Layer 4 of a small transformer language model trained on English Wikipedia (8 layers, counted from 0, width 128).
Take only the direct path to the model's output, skipping the later layers: a vector added to the residual stream pushes a token's score in proportion to its dot product with that token's output vector.

Output vectors of the tokens that the questions are about. A number n stands for (n - 500) times 0.0018.
"==": 677,783,549,437,449,573,468,566,665,219,445,487,611,412,531,514,325,541,603,506,435,466,479,560,402,370,641,477,637,431,489,552,563,675,619,775,635,484,243,471,584,426,369,627,544,548,454,407,472,596,426,479,358,396,520,440,568,335,518,295,223,563,717,486,752,329,506,441,401,240,383,201,473,691,754,527,582,519,582,327,389,514,344,577,632,409,715,409,313,647,357,372,413,419,480,578,475,634,582,166,337,547,354,190,345,528,633,493,705,552,589,621,411,766,363,316,555,653,866,315,732,358,771,672,511,410,529,626
"è": 547,423,726,553,599,544,446,519,521,533,570,325,273,311,632,408,460,454,570,532,544,553,658,415,614,456,387,504,492,752,636,335,713,580,213,611,194,403,404,483,357,571,636,224,551,598,797,471,459,323,740,446,462,433,344,536,626,385,186,551,524,657,480,335,433,659,307,593,308,542,663,214,589,415,303,609,609,480,365,634,436,575,497,653,582,360,403,437,177,354,482,500,377,418,360,631,592,363,532,432,508,625,461,332,605,455,575,358,390,536,543,597,556,408,615,695,453,735,724,535,564,541,729,488,564,729,565,645
"ru": 552,590,642,585,498,491,318,271,434,409,369,235,463,212,407,390,411,394,536,505,553,547,560,391,346,594,464,318,434,606,595,340,366,307,556,394,407,329,555,559,367,692,549,448,460,552,494,516,426,498,635,266,729,677,630,362,709,415,533,574,532,516,572,670,436,508,451,501,485,491,443,518,501,325,473,443,596,367,567,621,526,600,529,637,588,501,635,371,539,450,667,476,488,480,693,678,753,686,563,317,302,579,460,344,508,501,609,518,685,604,583,258,457,462,717,505,388,417,559,528,713,469,494,501,468,736,509,465
"son": 534,508,527,869,447,561,660,477,534,521,854,424,507,347,638,197,763,678,556,647,86,473,684,460,480,439,407,529,503,587,244,684,544,477,521,558,729,498,420,555,290,609,619,489,727,600,714,641,493,584,573,348,680,525,274,638,466,627,448,680,436,359,580,358,423,462,480,416,503,585,611,320,702,748,277,463,546,421,498,498,467,808,218,398,532,494,691,529,441,427,504,215,636,563,251,242,383,417,512,687,370,590,441,228,420,351,292,658,563,419,459,481,465,510,644,498,563,369,574,380,157,214,673,539,137,710,582,456
" Division": 584,567,536,649,596,547,710,605,568,548,596,501,291,277,557,590,479,550,606,520,684,707,298,501,740,578,644,626,520,529,574,664,679,394,401,484,407,399,568,428,190,345,510,371,433,535,497,444,519,282,502,331,444,550,270,682,561,489,406,385,481,609,297,450,582,430,477,822,777,415,274,154,448,407,384,795,513,473,615,474,305,447,500,378,493,588,639,272,378,466,540,476,486,326,683,411,572,442,588,389,507,572,508,419,282,461,239,535,501,421,572,384,546,421,645,368,357,668,576,572,597,698,560,504,538,512,564,763
"ct": 532,431,639,254,509,758,708,235,547,672,601,418,718,280,693,413,607,526,329,197,484,617,782,520,403,321,505,443,474,184,235,545,470,597,540,701,289,470,341,501,501,428,410,381,529,368,687,386,643,470,350,611,493,240,597,423,442,631,567,719,432,311,457,376,428,733,411,372,344,560,123,733,590,555,594,476,396,234,354,380,698,389,509,236,436,609,321,264,653,576,824,460,537,434,660,515,629,581,718,407,615,630,401,383,591,358,452,605,640,635,652,531,258,647,485,438,474,560,452,471,607,519,672,669,492,573,841,671
"y": 609,663,361,352,741,633,369,416,604,521,349,460,547,541,273,486,621,505,470,455,557,498,413,404,385,564,336,360,338,320,486,535,380,764,378,391,474,378,553,465,597,609,535,598,412,550,534,569,514,608,437,370,494,607,687,395,748,490,608,329,234,517,624,680,453,412,673,301,623,483,600,513,655,570,409,156,425,571,429,465,680,277,546,770,586,541,644,647,599,119,376,461,594,610,547,376,468,501,606,376,519,390,486,631,590,567,587,703,629,475,431,557,736,482,400,584,673,522,431,598,182,532,389,436,545,373,339,452
"^{2}": 527,414,538,353,739,334,297,830,316,386,475,332,367,515,489,580,534,561,398,475,566,497,194,396,576,583,613,448,391,242,661,420,546,670,455,742,440,598,238,479,502,302,400,255,442,395,656,328,691,554,618,384,598,398,586,777,561,377,603,361,446,277,528,458,360,590,546,537,648,656,518,519,807,699,506,810,570,405,611,522,452,378,423,465,292,506,676,502,155,689,580,433,294,283,645,845,547,580,849,731,510,671,579,258,426,723,526,374,475,455,608,502,460,620,340,367,404,583,711,341,454,342,479,571,350,440,539,552
" June": 466,487,577,456,522,424,457,418,567,352,448,555,454,686,552,329,535,263,445,302,351,584,630,529,719,278,473,393,651,532,637,406,505,542,441,411,488,419,520,549,624,288,555,422,514,540,514,433,662,279,430,508,621,476,484,617,481,514,499,336,692,438,373,418,300,416,468,636,716,552,508,556,367,564,639,644,648,515,611,402,378,648,566,450,496,545,458,639,447,623,567,265,475,254,423,470,321,286,585,470,514,495,579,456,489,309,328,498,422,600,600,650,702,444,564,576,546,634,614,549,495,571,730,580,477,604,508,490
" 18": 591,581,406,534,445,426,384,437,490,496,448,601,426,496,308,382,546,378,469,515,591,657,461,644,572,509,497,518,709,698,620,405,569,436,490,475,518,493,583,383,485,509,441,572,475,424,538,519,673,440,356,603,512,503,499,595,570,405,561,491,395,499,421,437,307,704,299,336,573,348,325,607,419,631,319,587,665,525,519,441,442,588,411,402,431,637,381,603,527,682,628,362,467,547,574,666,465,316,405,323,620,445,653,499,587,246,680,557,323,436,578,530,499,469,435,400,603,585,607,373,509,427,578,658,365,522,664,585
"ę": 353,389,622,387,620,451,468,785,523,300,527,308,382,740,387,590,505,511,555,252,539,474,430,470,748,324,591,260,501,493,158,270,549,600,485,576,396,399,412,720,392,497,592,518,467,460,742,306,496,341,834,593,744,297,451,539,528,284,368,302,435,540,506,343,378,651,324,497,541,469,583,326,598,467,493,702,713,437,568,570,598,848,646,497,431,271,734,435,327,473,743,515,369,329,535,901,735,413,472,434,644,538,331,320,444,634,533,538,446,439,514,485,622,415,754,449,649,539,513,383,287,643,398,594,577,523,483,658
"ney": 187,539,314,542,749,725,490,537,509,524,561,468,505,330,545,298,564,258,159,619,235,573,684,271,295,431,613,549,570,417,402,523,625,476,678,740,692,469,406,552,410,647,568,784,760,488,497,553,391,632,488,219,627,363,432,706,548,553,472,245,398,347,487,232,496,542,209,579,531,436,334,550,697,323,365,585,562,336,415,380,500,683,783,644,539,348,707,505,412,639,597,562,595,316,537,405,239,388,550,534,452,453,327,293,576,611,501,630,928,629,461,300,491,609,540,660,400,316,610,404,149,584,625,596,582,547,702,726
"ers": 495,565,450,412,437,377,656,278,359,407,529,490,624,452,427,755,389,546,714,528,438,364,629,355,637,741,404,519,537,295,237,536,525,600,455,572,259,599,408,624,217,669,338,432,634,398,542,399,826,491,878,495,464,630,446,595,585,515,468,656,434,380,653,503,612,784,356,470,519,452,454,168,753,558,226,339,443,629,556,456,603,596,443,698,438,414,698,503,410,335,560,595,514,360,433,386,299,656,194,418,332,443,373,309,251,617,569,694,562,552,435,415,661,454,617,846,610,504,572,499,516,558,709,553,342,398,459,547
"write": 558,634,669,506,459,397,764,424,301,589,403,305,462,291,603,401,321,256,300,386,299,779,518,603,729,740,441,360,453,783,26,572,453,578,177,761,477,588,409,686,322,609,766,593,579,525,308,391,590,487,917,257,602,515,377,507,487,287,519,530,482,729,487,589,512,594,389,705,425,317,581,335,377,501,549,734,812,637,582,501,519,520,492,492,510,154,347,417,398,415,480,582,531,492,343,285,771,453,553,603,607,715,303,248,483,365,322,346,565,464,599,760,395,631,711,323,604,571,590,362,100,467,799,746,411,575,549,575

Each question shows what one neuron of this layer's MLP adds at an activation of 1. A number n stands for (n - 500) times 0.0014.

n45: 628,537,402,478,377,388,618,322,545,500,641,523,534,464,459,431,327,524,534,366,526,411,500,256,519,555,555,503,483,419,475,379,476,616,560,604,480,585,516,635,553,549,596,519,572,401,653,333,678,471,379,584,503,550,500,383,443,697,260,398,590,449,413,513,478,461,352,489,577,556,675,576,603,571,457,679,453,421,512,642,617,427,591,391,529,639,486,536,424,495,572,511,474,444,663,350,438,513,456,394,474,612,641,382,548,445,439,423,412,489,470,583,423,487,487,494,577,542,354,382,600,542,562,560,385,486,546,542
Pushed down most: "y"

n49: 456,403,534,536,700,423,492,371,396,562,537,624,497,545,573,511,514,556,497,519,518,514,409,599,596,478,305,418,369,542,457,568,294,459,584,433,462,520,378,358,514,423,292,352,717,573,677,485,431,525,555,491,497,624,437,707,600,717,577,491,382,541,571,505,478,420,478,435,610,439,466,376,317,480,547,518,373,578,473,601,659,544,641,458,394,352,569,426,517,555,423,465,275,522,482,463,554,527,511,349,576,464,690,389,525,538,434,492,503,593,486,765,435,660,514,485,542,649,511,535,486,437,526,426,588,447,468,416
Pushed up most: "^{2}"

n100: 480,424,574,423,777,463,579,370,456,433,541,624,464,402,519,448,354,739,538,495,443,555,393,463,551,570,384,647,604,639,576,452,497,577,539,476,400,535,417,393,544,526,219,492,403,517,626,394,458,474,610,526,521,503,639,512,389,475,528,467,586,458,390,404,497,528,455,511,512,398,519,611,633,628,564,532,559,503,440,505,497,293,505,415,407,706,525,582,439,579,680,483,429,432,697,658,392,495,454,503,459,527,579,259,422,348,455,490,524,408,589,480,440,505,362,483,523,528,487,428,497,473,622,550,599,463,508,531
Pushed up most: "^{2}"

n287: 506,670,420,442,515,544,511,474,563,579,415,549,530,524,480,614,459,494,617,500,360,566,607,569,579,486,506,409,346,521,543,544,440,555,311,327,437,316,431,355,541,470,391,539,530,484,537,482,737,582,606,548,571,554,401,563,478,521,468,243,450,426,508,500,458,535,491,500,640,667,662,487,475,578,497,446,416,491,450,702,523,494,651,667,383,575,765,466,409,497,400,459,420,440,619,423,427,454,568,557,630,553,511,601,587,454,459,647,396,541,337,559,486,477,359,324,516,454,487,562,406,262,367,568,444,574,484,370
Pushed up most: "y"

n194: 524,408,460,574,577,556,744,492,329,337,406,521,528,461,485,523,304,426,456,442,604,650,358,465,653,438,479,505,526,505,510,421,508,477,465,616,604,456,421,400,567,634,613,482,489,339,534,356,571,462,614,588,590,523,439,508,464,526,608,559,552,269,507,563,495,485,580,560,719,434,568,532,413,410,699,517,446,409,537,497,675,429,544,477,451,460,479,406,561,495,500,454,448,470,569,524,464,537,456,453,463,598,414,466,477,411,533,630,447,540,534,522,460,645,495,601,582,511,551,569,325,386,436,537,392,358,585,625
Pushed down most: "è"

n254: 355,602,513,652,285,518,464,494,608,434,404,399,462,641,337,603,513,662,560,348,528,643,455,582,508,513,468,532,674,631,484,450,443,461,757,434,535,568,552,354,441,402,541,479,534,303,468,537,435,466,735,520,587,500,456,531,490,552,555,620,471,370,562,408,463,568,427,495,577,505,420,465,521,581,409,492,617,582,528,438,361,271,693,492,539,538,438,519,549,456,427,530,606,505,536,361,458,538,391,541,416,489,529,592,379,548,526,503,528,522,563,608,385,447,542,517,522,457,435,399,380,569,544,428,630,397,570,518
Which three tokens does it push up most, strongest first? "ers", " 18", " Division"

n17: 591,569,427,538,656,492,516,363,489,596,497,579,539,446,467,381,449,587,560,487,552,497,510,401,437,467,665,459,364,448,467,387,556,524,551,293,573,549,375,622,495,474,535,408,619,569,645,396,559,540,396,442,532,450,404,538,619,546,607,531,459,632,612,487,508,513,509,365,536,475,362,563,335,611,511,433,637,418,495,572,281,678,446,527,509,344,475,547,430,321,697,426,555,594,393,558,560,621,500,569,434,495,583,202,588,484,460,442,330,386,360,543,516,425,740,500,610,562,554,419,528,574,553,575,598,474,505,426
Pushed up most: "son"

n316: 427,548,302,485,530,386,527,568,545,707,488,481,528,540,568,476,445,393,277,677,428,478,570,561,454,675,519,562,384,409,332,510,491,642,411,408,313,574,613,572,562,344,437,650,738,597,459,265,539,644,421,526,491,615,440,605,488,569,565,468,392,700,399,584,421,494,503,484,630,516,597,594,351,622,442,500,340,605,683,413,672,470,471,552,461,299,279,537,458,437,494,455,536,334,464,472,452,432,429,432,458,445,453,574,407,420,482,383,419,590,469,419,440,500,609,464,399,469,512,846,631,500,652,500,516,630,601,524
Pushed up most: "write"

n175: 420,361,466,327,509,532,516,422,659,544,590,497,510,513,398,554,495,478,410,628,527,421,534,611,636,434,508,573,562,559,466,515,467,473,491,434,437,434,412,386,529,608,422,368,594,374,435,427,595,643,596,691,524,441,459,453,639,446,471,400,522,552,536,518,552,455,335,480,605,654,337,527,459,384,355,622,575,268,645,465,609,530,403,536,259,325,588,405,582,489,582,563,301,584,441,562,635,659,564,273,455,467,534,507,548,534,489,554,462,647,600,488,696,523,421,379,477,650,461,428,536,573,557,470,483,503,437,538
Pushed up most: "ę"

n37: 488,444,480,492,416,553,422,556,265,503,514,532,482,476,480,382,458,441,443,578,548,457,513,428,503,424,366,506,368,668,486,602,519,366,673,641,631,548,469,400,420,578,425,545,578,540,564,478,394,464,195,698,660,340,567,457,662,421,565,518,613,570,701,438,568,516,393,503,478,386,563,361,556,288,514,576,472,362,492,423,558,620,597,534,482,471,506,451,430,558,367,527,629,383,648,284,572,573,395,453,500,508,637,602,569,533,500,431,663,423,543,509,525,659,548,331,463,515,508,538,489,482,620,382,515,293,593,450
Pushed up most: "ney"

n96: 648,689,456,665,553,366,423,576,453,435,437,503,589,583,454,403,322,412,446,452,546,527,592,490,541,460,392,462,511,554,497,355,545,463,391,495,456,610,407,680,531,571,492,406,329,447,536,465,571,453,481,580,565,505,621,486,391,600,431,611,543,503,515,528,593,541,574,511,556,602,383,379,631,513,357,500,379,503,416,434,511,357,464,553,571,664,362,631,439,319,588,478,380,461,566,495,413,479,457,352,448,500,666,510,401,461,277,484,455,441,522,421,466,552,389,537,613,607,602,531,555,537,478,603,593,719,523,717
Pushed up most: "è"

n211: 318,500,478,534,403,619,512,592,529,419,419,533,428,553,549,464,495,476,593,502,513,455,519,478,593,590,662,416,743,660,549,464,692,514,467,481,508,546,587,503,460,552,443,478,394,452,545,479,565,464,523,516,495,443,400,670,471,623,577,371,480,466,482,521,495,465,424,254,582,563,493,523,386,456,447,463,468,442,415,436,507,659,468,502,503,424,327,522,587,538,512,482,404,631,555,443,468,495,559,375,531,422,554,462,559,512,581,434,407,596,476,244,457,545,382,549,468,730,423,526,515,557,440,462,600,399,525,547
Pushed up most: " 18"

n87: 410,409,356,322,672,555,490,505,512,490,446,484,599,339,441,510,530,612,495,650,440,487,515,570,314,597,539,469,464,500,544,524,314,346,407,587,508,467,495,542,423,432,580,510,619,603,604,637,402,510,555,704,565,523,578,651,558,522,392,349,531,407,455,524,604,558,421,456,506,445,290,576,439,605,523,541,539,378,568,452,451,505,578,467,505,335,453,531,417,492,422,551,413,603,516,544,410,505,376,389,473,592,459,586,448,404,655,512,572,455,541,505,597,634,520,571,481,387,395,584,448,449,463,461,497,589,688,500
Pushed up most: "ney"

n267: 287,639,564,479,432,529,505,381,529,486,596,550,734,505,511,568,583,374,564,398,509,508,467,382,527,505,593,473,478,572,363,537,582,495,492,489,450,527,492,297,291,334,503,589,546,492,450,627,452,476,478,454,416,598,534,465,511,487,428,478,692,479,487,668,500,559,551,683,547,478,344,316,414,382,537,659,538,424,548,540,563,543,549,481,636,592,439,593,655,484,431,607,497,529,434,522,639,544,416,542,315,559,495,555,621,482,505,350,263,433,432,432,400,493,393,394,553,425,477,604,577,485,444,506,486,520,688,474
Which three tokens does it push up most, strongest first? " Division", "write", "ru"

n121: 637,453,419,576,465,510,502,560,505,540,588,625,527,537,418,483,583,522,564,587,444,284,505,543,455,448,578,487,573,474,452,550,378,385,585,448,503,525,453,477,502,450,490,614,547,417,546,435,544,626,592,526,517,525,651,409,431,447,412,569,314,419,604,484,604,679,420,472,473,579,525,412,535,488,549,393,690,479,491,694,472,515,422,685,406,327,457,487,434,483,540,547,624,466,516,528,472,495,478,428,354,423,490,563,283,555,561,413,464,629,470,490,539,530,466,463,512,419,602,433,641,419,495,661,317,581,516,394
Which three tokens does it push up most, strongest first? "ers", "==", "son"

n157: 668,543,553,467,455,586,419,662,449,494,589,491,581,438,560,441,462,448,495,534,562,424,471,465,461,385,439,389,536,430,547,485,370,527,369,387,401,324,576,581,396,713,476,585,477,423,374,374,708,419,604,526,497,428,476,444,421,641,306,591,577,451,505,458,478,422,369,697,449,653,559,590,404,533,508,586,472,511,488,548,413,416,508,426,488,583,585,564,571,680,688,520,550,608,360,492,387,447,627,617,457,632,442,718,417,484,521,382,540,277,481,350,452,627,590,436,551,430,665,598,467,488,574,530,439,416,448,588
Pushed down most: "y"

n67: 372,497,297,494,568,629,459,576,557,315,398,572,500,272,757,446,365,436,511,445,402,471,420,510,539,525,570,463,398,453,390,408,610,503,514,575,745,464,458,562,492,547,626,425,574,484,400,549,541,681,638,399,350,562,590,500,459,466,559,494,598,569,450,318,522,519,682,604,418,494,514,484,420,394,486,479,438,622,605,445,460,467,452,558,474,393,583,432,395,675,489,541,657,344,414,500,478,674,590,446,565,575,489,547,622,570,432,410,601,474,436,526,448,472,503,634,586,394,407,323,520,540,578,386,550,612,637,386
Pushed down most: " 18"

n187: 434,418,314,302,309,576,568,397,508,512,456,428,562,489,601,604,631,460,420,609,358,485,304,437,459,399,348,579,479,564,365,515,423,503,602,558,509,569,279,412,626,494,421,630,497,597,630,535,509,375,461,647,596,567,548,413,551,659,395,569,416,429,470,571,621,544,567,611,607,414,653,517,543,578,523,422,372,347,536,548,321,323,585,494,397,452,571,465,454,647,497,563,500,466,466,338,374,533,503,469,715,529,462,559,469,431,523,438,757,566,361,625,444,535,526,500,392,340,536,570,465,463,557,544,661,601,527,646
Which three tokens does it push up most, strongest first? "ney", "ct", "=="

n221: 472,494,426,516,594,521,581,570,529,505,554,673,510,600,399,394,453,534,564,646,537,481,492,427,344,673,562,611,435,412,486,477,584,487,492,487,624,647,521,431,342,514,427,465,559,485,802,491,553,571,390,364,596,454,542,448,563,567,523,605,484,500,567,444,412,340,346,640,378,572,600,538,423,511,439,563,476,423,331,565,503,468,310,484,528,409,382,589,505,437,530,550,616,322,440,606,416,508,476,647,469,407,427,625,549,449,518,409,570,308,446,360,570,566,650,511,585,593,657,467,467,456,492,403,469,353,515,565
Which two tokens does it push up most, strongest first? "son", "ney"

n177: 427,525,446,396,600,623,658,509,543,333,503,590,558,478,485,225,500,543,333,500,590,548,664,697,659,672,444,521,292,463,497,423,520,532,582,509,599,599,384,500,528,413,334,549,584,492,485,564,713,617,371,432,469,497,457,494,587,576,492,476,421,615,328,434,503,608,371,485,532,488,467,461,485,477,702,393,450,494,531,580,515,538,384,355,475,467,521,379,497,560,488,494,358,577,472,524,421,323,509,537,390,372,530,703,503,514,480,398,540,628,488,417,264,417,561,522,467,566,450,348,470,495,428,551,730,590,690,665
Which three tokens does it push up most, strongest first? "ct", "ney", " 18"

n168: 506,515,334,358,447,710,739,482,475,365,434,585,495,479,509,342,435,330,369,406,396,366,378,513,394,611,733,503,404,379,344,515,466,309,491,611,409,648,446,742,417,470,503,466,612,487,538,509,731,469,438,500,492,471,408,469,537,556,467,479,657,354,415,438,537,598,601,566,730,541,486,503,341,440,506,525,440,556,411,436,680,483,562,537,497,461,497,454,669,419,515,440,594,500,530,465,488,475,618,428,608,606,555,459,528,527,472,603,475,381,371,461,383,553,528,524,642,515,424,492,610,593,527,635,590,385,581,375
Pushed down most: "è"

n56: 339,252,622,429,530,377,485,748,389,293,554,343,497,514,461,456,468,610,437,587,357,500,477,571,605,452,509,476,457,715,600,566,606,653,568,539,617,652,595,405,552,592,380,601,427,589,537,369,394,450,626,449,363,268,442,503,397,450,449,645,485,573,553,469,328,514,526,714,399,546,503,509,476,476,447,548,566,512,231,427,409,408,744,545,560,608,399,433,465,631,667,351,266,459,516,494,518,440,506,535,480,446,403,418,416,420,532,576,520,503,503,582,608,635,612,599,419,549,548,624,500,435,531,457,582,497,551,593
Which two tokens does it push up most, strongest first? "è", "ę"